Layer 6 of a small transformer language model trained on English Wikipedia (15 layers, counted from 0, width 64).
A neuron's activation on a vector x is GELU(weights . x), where the dot is the dot product.

Input weights of the MLP neurons that the questions are about. A number n stands for (n - 500) times 0.0016.
n16: 366,484,479,363,617,350,513,532,465,405,538,469,674,577,621,347,615,545,449,611,548,544,443,588,251,330,697,694,470,363,433,428,587,611,604,623,450,690,428,652,453,563,683,487,497,333,634,405,528,347,430,571,736,518,440,551,493,217,471,255,625,702,455,416
n44: 305,419,358,374,631,592,466,530,525,281,305,624,632,584,405,491,448,523,500,523,488,632,651,547,528,537,478,288,374,615,661,495,597,535,555,577,606,273,520,521,618,481,600,520,393,506,396,554,581,545,587,676,450,513,485,412,473,565,483,376,437,478,586,426
n45: 412,467,504,606,486,375,345,492,492,380,540,444,414,370,502,550,487,477,464,626,543,563,350,383,481,446,565,487,511,448,552,632,693,514,499,373,603,388,533,350,635,496,566,545,710,259,566,635,509,664,479,393,335,409,455,674,650,593,558,342,549,421,661,407
n47: 447,383,681,373,627,444,503,588,539,435,461,506,402,697,460,436,454,407,625,608,411,523,378,634,502,486,628,505,431,298,623,519,536,495,500,482,699,377,448,324,502,709,408,353,250,489,532,515,376,612,501,448,442,598,395,531,662,603,459,504,753,435,831,512
n56: 627,456,557,635,761,392,255,553,541,525,476,438,289,440,250,337,460,503,552,520,562,562,606,534,426,654,365,550,499,547,517,525,547,789,258,424,456,445,468,536,481,557,752,483,310,543,500,486,566,273,686,467,324,689,484,538,484,518,218,841,463,520,328,527
n67: 583,371,394,421,470,537,289,439,456,578,610,579,353,731,583,505,557,594,621,394,607,367,350,359,525,574,325,774,643,455,526,272,670,473,468,526,544,629,402,398,425,288,573,565,607,450,518,542,320,537,572,502,607,503,541,425,492,560,499,717,350,435,474,629
n75: 541,471,636,582,464,538,506,534,504,734,546,631,590,554,350,472,681,504,572,465,319,513,570,415,486,581,235,458,194,322,421,708,398,371,501,339,504,509,378,428,587,526,406,608,485,571,418,567,370,617,456,488,580,563,532,897,524,472,293,254,416,616,518,717
n99: 524,148,747,527,505,392,567,336,537,230,654,485,461,564,519,550,410,538,578,234,515,454,323,410,482,700,395,534,829,303,572,554,709,575,525,414,585,583,310,605,224,538,488,489,442,432,601,416,530,378,420,634,490,597,404,494,400,683,618,665,657,427,393,489
n100: 579,316,333,726,676,504,419,273,421,477,735,547,449,503,481,355,398,496,512,523,304,517,614,530,470,589,456,348,435,322,688,734,570,455,385,420,815,544,465,666,298,406,386,694,561,489,254,396,680,492,565,390,357,752,549,684,452,493,401,694,438,589,342,508
n115: 545,564,441,545,411,398,450,484,394,648,547,501,260,385,585,435,127,741,437,572,580,663,564,651,175,614,405,574,619,652,594,304,456,484,535,240,637,604,533,573,432,304,603,416,408,473,458,473,415,269,571,484,472,446,713,660,459,652,385,619,429,408,558,668
n120: 573,557,563,472,472,462,393,605,454,565,556,356,503,478,551,567,511,551,557,541,390,462,549,410,472,468,483,466,467,486,512,438,491,492,592,515,492,545,484,488,550,543,475,402,617,643,400,508,420,630,377,565,526,490,506,491,594,530,640,499,339,545,476,462
n128: 324,577,459,562,727,437,360,676,660,229,386,500,517,373,491,568,571,428,385,540,430,748,648,416,547,417,596,546,323,393,537,524,531,625,525,541,684,414,661,392,462,391,661,623,693,438,556,778,297,557,598,391,458,341,469,624,505,542,468,559,659,418,508,173
n131: 721,452,474,571,506,461,555,375,389,514,578,571,520,541,498,491,431,489,560,402,511,295,452,409,497,552,368,389,514,575,445,423,483,563,414,535,555,514,442,551,485,525,506,441,390,520,633,517,551,533,489,644,646,689,488,419,532,502,565,474,502,433,473,639
n138: 450,522,496,426,511,417,460,599,600,473,532,545,486,511,552,445,538,508,538,522,443,500,503,473,375,456,411,477,534,475,485,483,467,399,476,390,448,521,584,550,414,500,514,594,522,528,603,452,504,572,475,498,623,507,573,538,518,480,593,481,453,494,535,369
n143: 423,349,521,464,453,350,505,514,312,543,555,668,461,503,453,321,414,606,380,695,843,505,624,541,534,503,265,293,444,621,599,590,651,598,687,454,565,460,431,534,369,448,379,614,583,241,338,682,640,459,573,569,521,506,186,464,525,464,638,476,560,439,596,636
n158: 549,634,557,855,431,485,513,484,377,417,184,718,559,492,507,325,377,504,527,468,318,405,434,538,283,393,436,369,667,684,739,466,716,435,403,525,503,511,407,546,510,290,514,598,663,634,630,509,426,576,461,510,254,567,395,360,423,447,451,571,293,727,473,565
n162: 670,566,579,388,565,606,567,472,354,499,444,374,479,663,409,386,475,425,454,433,404,450,535,356,568,478,410,574,398,480,574,463,480,486,547,531,465,495,412,583,361,565,408,546,432,611,628,361,586,450,592,426,575,453,471,577,509,622,519,732,575,430,496,728
n187: 324,586,532,439,469,540,390,581,306,538,719,447,584,378,694,572,620,484,230,617,474,468,477,530,646,637,388,498,313,607,601,501,472,499,486,594,643,386,534,686,21,500,704,446,624,283,534,557,739,519,330,227,537,436,524,512,577,539,647,485,354,470,634,414
n194: 350,633,578,509,477,443,505,459,428,558,522,541,345,468,446,277,398,506,534,653,514,702,516,544,519,578,534,552,399,452,759,399,372,362,418,437,548,419,607,561,454,490,577,395,587,446,534,601,542,581,585,463,349,623,461,439,715,587,476,395,544,455,604,437
n196: 459,493,496,545,497,458,437,590,420,422,491,559,489,465,472,687,460,438,572,521,437,590,556,347,521,538,567,488,395,517,474,468,419,567,582,408,484,384,387,338,586,633,593,517,405,555,654,509,455,557,581,490,530,421,470,498,507,469,623,445,469,437,618,496
n203: 496,487,563,524,474,423,582,441,425,488,382,618,486,538,482,481,529,561,396,513,520,585,501,549,474,359,394,625,438,556,535,462,497,605,469,540,616,477,529,465,558,474,444,491,593,536,541,468,538,462,411,510,500,547,554,550,359,365,527,381,443,504,581,413
n211: 430,447,499,316,474,507,513,460,715,632,469,652,551,630,373,327,718,562,537,483,565,600,697,306,501,489,544,555,699,407,483,413,327,554,414,414,422,500,285,351,466,599,479,559,501,547,652,515,521,616,404,557,629,314,419,570,543,443,512,396,391,643,398,395
n212: 595,412,559,382,459,529,394,564,436,496,385,442,453,533,571,436,427,735,447,442,425,678,593,689,490,505,372,478,549,490,579,336,643,599,645,592,575,422,482,737,528,449,433,283,427,410,598,424,646,248,247,526,594,586,568,447,331,406,508,398,366,611,605,509
n215: 592,503,496,504,570,521,435,487,624,567,622,496,458,493,444,422,553,552,518,373,511,532,524,372,465,533,466,528,428,528,496,356,585,578,413,324,512,581,353,553,454,642,546,596,458,493,624,289,349,374,518,555,474,515,595,459,477,455,617,433,514,693,589,521
n260: 726,654,528,665,575,538,401,685,354,503,449,369,608,199,391,300,649,410,827,508,381,531,353,489,299,665,338,571,245,374,338,304,578,612,625,605,513,505,500,583,482,538,577,388,436,599,309,605,360,461,716,570,216,453,453,766,549,751,381,551,517,144,740,690
n263: 394,595,483,502,535,359,594,568,343,442,361,473,516,430,466,581,352,530,490,423,482,515,453,596,444,383,381,628,638,656,495,414,454,492,586,551,390,512,523,484,560,425,478,436,641,603,417,511,584,535,482,613,585,490,513,522,325,547,551,394,326,547,634,605
n265: 168,563,375,544,649,433,389,457,504,399,549,576,528,477,494,437,590,515,442,618,544,551,405,325,331,404,741,533,392,440,485,497,479,595,516,614,593,587,489,270,587,472,544,759,546,292,536,577,390,643,548,433,382,534,461,667,543,593,508,523,603,530,437,380
n305: 437,537,504,541,529,385,496,547,432,485,429,340,563,603,597,459,548,514,464,452,524,493,377,498,530,483,570,570,488,446,514,487,623,395,660,448,617,422,426,616,412,582,444,527,471,395,665,471,556,578,494,440,525,523,556,489,476,487,489,573,469,392,580,394
n308: 121,416,469,583,510,388,407,379,383,423,627,335,335,510,406,677,371,380,499,586,565,141,447,588,489,527,595,528,480,528,747,391,538,538,285,619,720,355,597,662,713,544,581,356,524,532,483,602,664,480,580,255,535,534,461,546,378,531,510,541,365,435,870,590
n310: 781,540,319,444,595,534,298,553,496,513,402,398,484,302,695,656,510,386,697,551,483,247,770,565,497,411,464,288,478,459,459,464,463,683,556,362,625,702,441,226,526,369,768,628,546,593,471,528,555,557,514,578,447,232,748,506,436,416,424,375,188,616,570,684
n313: 476,504,742,637,468,538,482,509,594,490,289,486,407,444,671,515,299,559,702,504,590,463,455,439,257,216,405,551,812,571,619,295,469,342,667,640,691,415,263,430,573,597,603,421,394,423,614,482,395,486,417,554,525,457,406,608,450,773,547,540,268,659,304,499
n319: 411,489,512,609,518,432,503,448,420,590,598,479,458,509,468,545,284,686,545,514,505,519,469,358,466,582,429,532,679,431,563,587,513,470,621,298,593,516,420,350,346,581,500,431,685,624,517,710,444,377,640,343,388,541,540,584,428,698,406,456,561,417,301,673

Each question shows a token from some text and the vector x that enters the MLP there. A number n stands for (n - 500) times 0.0096.

" Pts": 498,448,639,404,508,359,736,657,437,593,467,505,375,405,373,483,426,439,501,399,386,614,480,155,571,495,563,454,550,692,522,499,752,299,391,671,742,490,665,489,509,547,478,802,540,490,421,536,618,369,406,490,531,594,574,337,460,211,535,463,600,424,515,465
The three highest activations, in order: n203, n143, n158

" ": 564,514,555,336,531,326,699,722,485,549,585,389,401,451,328,492,540,474,528,389,445,565,563,277,592,449,609,471,693,667,454,429,736,189,472,634,718,561,684,485,542,574,443,646,347,551,394,509,647,365,347,470,604,528,575,355,537,286,454,423,600,454,508,350
Which neuron fires most, and how strongly? n212, at about 1.1

"enn": 613,523,651,307,547,394,764,696,431,532,539,472,438,350,418,548,484,564,562,411,466,497,545,135,515,585,564,336,712,633,323,416,598,226,423,531,694,474,597,485,590,522,427,766,456,513,283,507,641,449,444,548,518,549,611,457,534,385,535,399,606,367,535,402
The neuron with the highest activation: n131

"|": 581,523,602,457,585,395,738,679,515,608,624,473,478,289,434,488,424,452,586,539,364,549,542,266,518,482,544,395,653,667,315,432,601,336,420,504,773,435,620,476,604,477,506,750,334,675,295,588,663,341,499,441,518,500,569,318,445,278,458,495,578,411,546,401
The three highest activations, in order: n100, n310, n56

" but": 625,666,641,445,673,352,713,699,474,560,472,470,423,316,355,511,500,467,661,418,411,478,523,223,573,602,579,386,653,732,347,438,600,248,409,444,635,551,667,559,598,478,426,712,342,562,350,543,593,399,438,402,457,554,542,401,625,334,439,419,616,379,531,435
The neuron with the highest activation: n260

" P": 579,581,479,322,556,378,766,702,414,688,494,448,399,481,406,483,538,492,426,543,402,564,596,130,628,466,510,439,718,639,440,432,675,159,447,637,709,497,594,432,581,501,454,620,491,533,365,494,671,363,448,507,534,564,512,357,511,310,491,444,608,379,553,460
The neuron with the highest activation: n143

":": 544,610,543,465,617,408,629,746,525,576,480,546,421,353,347,582,445,437,635,357,424,606,440,183,628,519,522,470,717,676,417,483,592,204,437,567,739,515,577,426,553,573,508,653,361,546,464,613,592,295,393,385,507,538,620,336,555,348,434,410,633,412,563,370
The neuron with the highest activation: n128

" for": 521,570,678,435,565,373,706,697,476,599,438,530,429,362,293,538,488,447,632,427,454,549,487,205,561,557,593,462,670,666,399,361,570,161,472,565,723,557,642,547,568,517,468,707,397,594,369,500,608,371,385,363,527,579,523,300,643,351,378,520,547,479,531,374
Which neuron fires most, and how strongly? n194, at about 0.7

" b": 555,612,559,446,602,430,716,744,360,665,572,428,346,380,390,600,485,514,541,455,443,471,552,121,479,501,602,469,635,622,426,423,542,245,514,536,649,689,637,434,538,561,413,724,438,532,333,516,559,360,309,321,541,668,585,393,654,404,451,427,571,406,502,446
The three highest activations, in order: n120, n319, n138

"22": 574,568,583,312,586,214,758,700,550,574,585,450,409,400,380,548,502,412,539,314,423,510,552,239,512,466,515,544,676,689,344,420,644,308,489,683,678,587,610,516,584,440,544,714,342,540,311,540,605,406,425,438,572,595,607,278,508,366,488,461,565,424,496,432
Which neuron fires most, and how strongly? n263, at about 1

" at": 553,559,590,313,593,360,617,709,429,587,543,493,480,383,395,489,435,430,650,461,470,612,527,190,514,568,549,457,660,656,386,490,592,144,485,557,744,450,627,567,578,493,520,706,420,624,361,564,510,319,449,401,514,598,603,259,661,349,391,521,538,380,523,411
The two highest activations, in order: n194, n138

" sur": 547,670,627,324,633,471,769,700,415,676,515,474,373,341,388,570,605,448,553,407,487,510,516,205,629,521,511,420,548,547,373,460,649,168,450,473,686,621,634,574,378,443,451,688,368,559,303,563,596,372,448,451,604,578,617,305,491,474,503,389,609,463,505,403
The neuron with the highest activation: n187

"10": 582,532,548,370,613,354,733,700,483,514,541,436,438,370,334,571,462,428,547,291,382,575,488,206,563,480,542,555,659,733,359,455,700,268,482,665,659,583,646,467,625,501,512,729,407,491,366,507,635,405,347,470,555,580,568,263,562,400,462,424,582,461,525,389
Which neuron fires most, and how strongly? n263, at about 1.1

" from": 600,582,702,351,618,347,692,725,561,576,525,533,442,362,340,527,530,435,622,409,512,537,479,283,636,546,536,476,712,624,388,433,616,157,438,543,660,550,627,585,595,498,496,659,407,578,304,533,517,318,402,371,503,512,571,274,625,285,414,470,503,423,512,435
The three highest activations, in order: n138, n215, n120

" l": 676,529,563,287,643,397,707,668,407,607,596,396,403,404,412,561,546,518,530,525,467,508,569,149,634,491,565,395,678,625,376,431,538,236,425,518,743,589,653,488,482,456,504,705,380,550,304,489,548,424,334,430,598,573,680,355,576,331,489,425,540,397,532,507
The three highest activations, in order: n310, n131, n120

" two": 500,651,540,406,627,346,767,609,569,564,542,534,414,369,368,609,500,421,528,346,495,487,536,182,537,487,610,440,596,709,460,437,657,286,358,584,814,609,632,513,555,483,500,672,344,532,294,454,569,394,392,384,543,615,585,305,535,368,450,475,542,411,624,404
The three highest activations, in order: n308, n215, n131

" the": 579,608,537,384,633,388,737,744,465,520,571,567,461,348,376,482,500,468,589,469,451,466,486,261,535,475,560,481,688,657,394,429,675,226,320,539,701,518,529,569,575,495,497,700,341,613,259,545,590,403,433,463,571,536,643,258,603,309,356,501,596,395,530,455
Which neuron fires most, and how strongly? n131, at about 0.85

" acc": 629,584,635,375,542,424,753,717,418,685,426,420,307,339,311,468,516,532,566,386,479,420,501,221,513,535,586,454,478,616,450,386,599,152,458,570,748,562,568,508,428,490,496,724,494,581,318,499,590,382,370,402,550,553,662,326,603,418,577,545,653,507,508,503
The three highest activations, in order: n162, n215, n120

" as": 576,623,610,372,589,431,604,698,500,648,512,564,375,369,330,496,501,436,625,361,426,485,508,254,632,600,596,490,715,671,365,433,600,154,421,471,723,488,614,553,523,565,467,697,373,520,314,610,580,280,446,410,467,571,521,400,601,342,412,503,564,412,566,435
The neuron with the highest activation: n56

" |": 575,497,649,342,585,366,644,697,477,554,539,443,403,409,371,387,477,440,594,391,430,638,555,160,576,532,567,373,701,665,483,436,677,283,469,607,755,490,608,437,548,473,496,651,339,576,468,510,687,330,448,474,518,508,564,316,604,311,438,511,659,418,542,408
Which neuron fires most, and how strongly? n47, at about 1

"oc": 569,521,571,345,497,327,752,615,488,588,503,487,480,501,362,559,441,498,547,512,438,521,508,76,633,503,585,438,717,659,357,418,700,130,441,610,647,508,519,564,476,516,483,671,459,457,346,512,709,403,434,457,514,554,598,356,495,441,559,417,665,450,549,327
The neuron with the highest activation: n99

" of": 541,601,653,366,607,375,699,672,550,585,469,589,492,395,307,524,470,445,622,444,394,514,514,208,588,457,525,440,737,683,435,420,553,209,487,589,770,586,600,544,533,509,486,676,380,567,304,519,528,372,312,340,556,607,596,304,581,394,415,485,533,452,530,393
The neuron with the highest activation: n313

"ó": 556,550,538,398,619,346,631,719,474,595,452,493,452,365,320,561,538,578,517,399,516,541,432,68,646,517,522,473,754,672,399,499,637,264,515,478,572,451,583,431,594,512,517,777,411,512,363,550,604,397,502,353,392,561,608,341,563,462,540,349,629,407,609,400
The three highest activations, in order: n45, n319, n196

"ulation": 522,490,607,338,607,389,725,704,533,535,427,541,444,425,363,579,461,418,508,434,358,605,427,190,552,554,549,406,646,700,393,518,716,191,435,576,729,464,584,516,577,493,515,736,403,517,387,572,509,399,446,537,563,611,696,330,474,352,551,424,619,374,494,333
Which neuron fires most, and how strongly? n44, at about 1.7

"ed": 598,628,651,393,568,446,729,688,500,496,480,521,437,396,314,544,472,493,612,383,478,562,424,137,554,501,534,416,658,646,373,426,636,166,486,552,725,606,641,505,633,529,523,759,334,510,350,486,568,392,395,399,556,553,578,290,555,455,497,491,455,490,515,362
Which neuron fires most, and how strongly? n313, at about 1.3

" In": 651,572,631,396,669,377,716,713,573,660,485,379,455,423,274,463,490,422,606,511,441,529,465,210,565,540,544,464,665,559,317,493,528,178,408,554,738,478,555,613,617,533,449,628,390,582,348,574,607,346,458,389,514,619,608,305,587,380,410,516,509,382,483,472
The neuron with the highest activation: n56

" Res": 655,615,575,364,588,395,778,665,389,621,344,361,429,371,272,499,471,486,505,488,425,509,442,139,597,489,549,473,629,591,358,465,656,160,461,644,618,514,691,542,531,584,474,708,466,583,435,546,629,383,552,402,501,580,698,436,516,392,462,426,586,392,513,453
The neuron with the highest activation: n162

" pers": 601,561,651,389,640,480,692,743,385,650,453,402,309,374,300,507,592,455,570,439,587,452,449,207,570,540,589,386,551,675,390,430,663,277,511,510,685,591,556,477,427,521,480,804,428,572,277,487,530,446,462,357,435,570,674,334,591,392,499,426,603,417,535,501
The three highest activations, in order: n260, n215, n162

"aged": 605,586,630,384,550,379,778,639,489,598,495,516,492,327,333,534,462,536,603,342,447,563,398,194,573,547,608,360,654,646,425,355,597,214,457,592,714,581,648,503,620,575,454,785,341,506,344,541,559,409,373,463,542,539,593,346,558,412,525,514,417,464,445,385
Which neuron fires most, and how strongly? n313, at about 0.95

" St": 541,719,467,316,637,342,816,735,463,625,486,398,380,409,458,479,416,548,510,438,458,553,599,163,492,491,544,411,670,624,369,463,602,258,498,622,687,537,580,505,576,490,520,675,505,582,366,495,658,350,425,405,494,555,637,318,599,352,393,539,580,353,480,415
The two highest activations, in order: n115, n305

"2": 529,481,550,331,609,281,687,686,515,555,546,488,455,392,387,530,499,388,501,341,437,540,570,149,560,460,558,470,666,751,391,492,714,246,544,630,684,573,649,492,590,446,488,674,370,547,384,489,628,371,352,479,551,632,580,290,472,342,539,445,579,496,540,424
Which neuron fires most, and how strongly? n263, at about 0.82

" Ped": 545,607,548,305,551,414,788,649,465,591,472,516,412,466,364,406,527,573,533,519,417,545,472,115,518,567,501,504,692,637,379,447,630,160,486,513,684,419,666,509,532,471,469,641,480,516,307,535,707,365,468,486,510,602,603,265,518,510,486,438,646,419,585,318
The neuron with the highest activation: n194

"ides": 554,589,686,426,587,433,627,709,522,624,510,482,444,366,324,566,444,491,577,353,484,494,391,82,551,549,545,454,683,692,405,424,625,242,459,587,632,602,576,501,539,550,509,800,380,541,367,573,497,367,462,314,502,627,559,458,604,352,474,363,531,462,504,410
Which neuron fires most, and how strongly? n215, at about 1.2

" L": 611,539,564,277,645,381,702,707,489,582,568,362,424,387,431,507,463,503,522,531,440,541,615,143,586,463,562,446,754,656,401,504,635,227,429,560,741,481,659,489,565,482,462,601,490,545,367,547,600,365,371,503,535,585,626,332,548,296,397,438,566,371,490,447
The neuron with the highest activation: n120

" mi": 508,519,581,311,632,426,722,668,374,580,596,468,420,439,414,541,597,416,616,450,446,619,481,118,580,456,596,473,672,622,394,449,708,237,414,567,702,631,639,522,493,458,633,695,422,490,440,519,545,326,322,452,517,611,568,363,571,294,444,408,489,457,515,409
The two highest activations, in order: n16, n215

" G": 530,561,510,304,623,370,653,703,395,617,507,431,413,392,453,507,463,506,560,499,407,532,649,96,577,493,540,500,734,630,428,529,675,170,422,602,663,454,615,475,519,485,453,617,552,561,391,555,661,295,377,444,585,638,579,329,546,361,476,431,601,414,506,443
The neuron with the highest activation: n319

"3": 512,489,530,356,618,315,805,635,549,566,571,493,479,390,402,553,503,330,476,373,427,508,579,165,567,474,545,485,704,744,408,457,709,205,559,578,710,509,596,437,547,425,488,703,372,541,331,511,634,350,425,448,488,589,610,328,552,365,529,509,534,530,499,445
Which neuron fires most, and how strongly? n263, at about 0.46

"ol": 654,474,594,291,637,392,704,621,590,568,549,487,453,409,324,570,582,563,526,457,491,511,466,94,568,496,549,413,757,639,409,416,575,200,500,579,647,583,465,495,595,499,447,802,370,489,308,572,550,407,444,433,562,553,601,313,499,406,511,387,576,449,542,414
Which neuron fires most, and how strongly? n211, at about 1.6

" GA": 555,508,556,308,581,403,711,688,407,626,515,460,412,371,402,475,461,427,513,477,383,615,567,113,509,459,587,469,607,658,536,530,721,235,467,594,727,442,680,488,533,512,500,720,526,522,374,546,617,326,399,512,518,605,594,314,488,239,547,486,562,426,477,451
The neuron with the highest activation: n100

" |\n": 608,562,598,321,611,349,726,579,458,625,563,459,475,462,365,500,477,411,536,442,483,562,508,328,543,511,618,406,701,750,406,500,688,295,437,600,695,390,620,474,584,449,453,772,369,573,361,428,624,301,343,458,509,498,572,265,624,320,498,389,610,482,604,364
The two highest activations, in order: n44, n215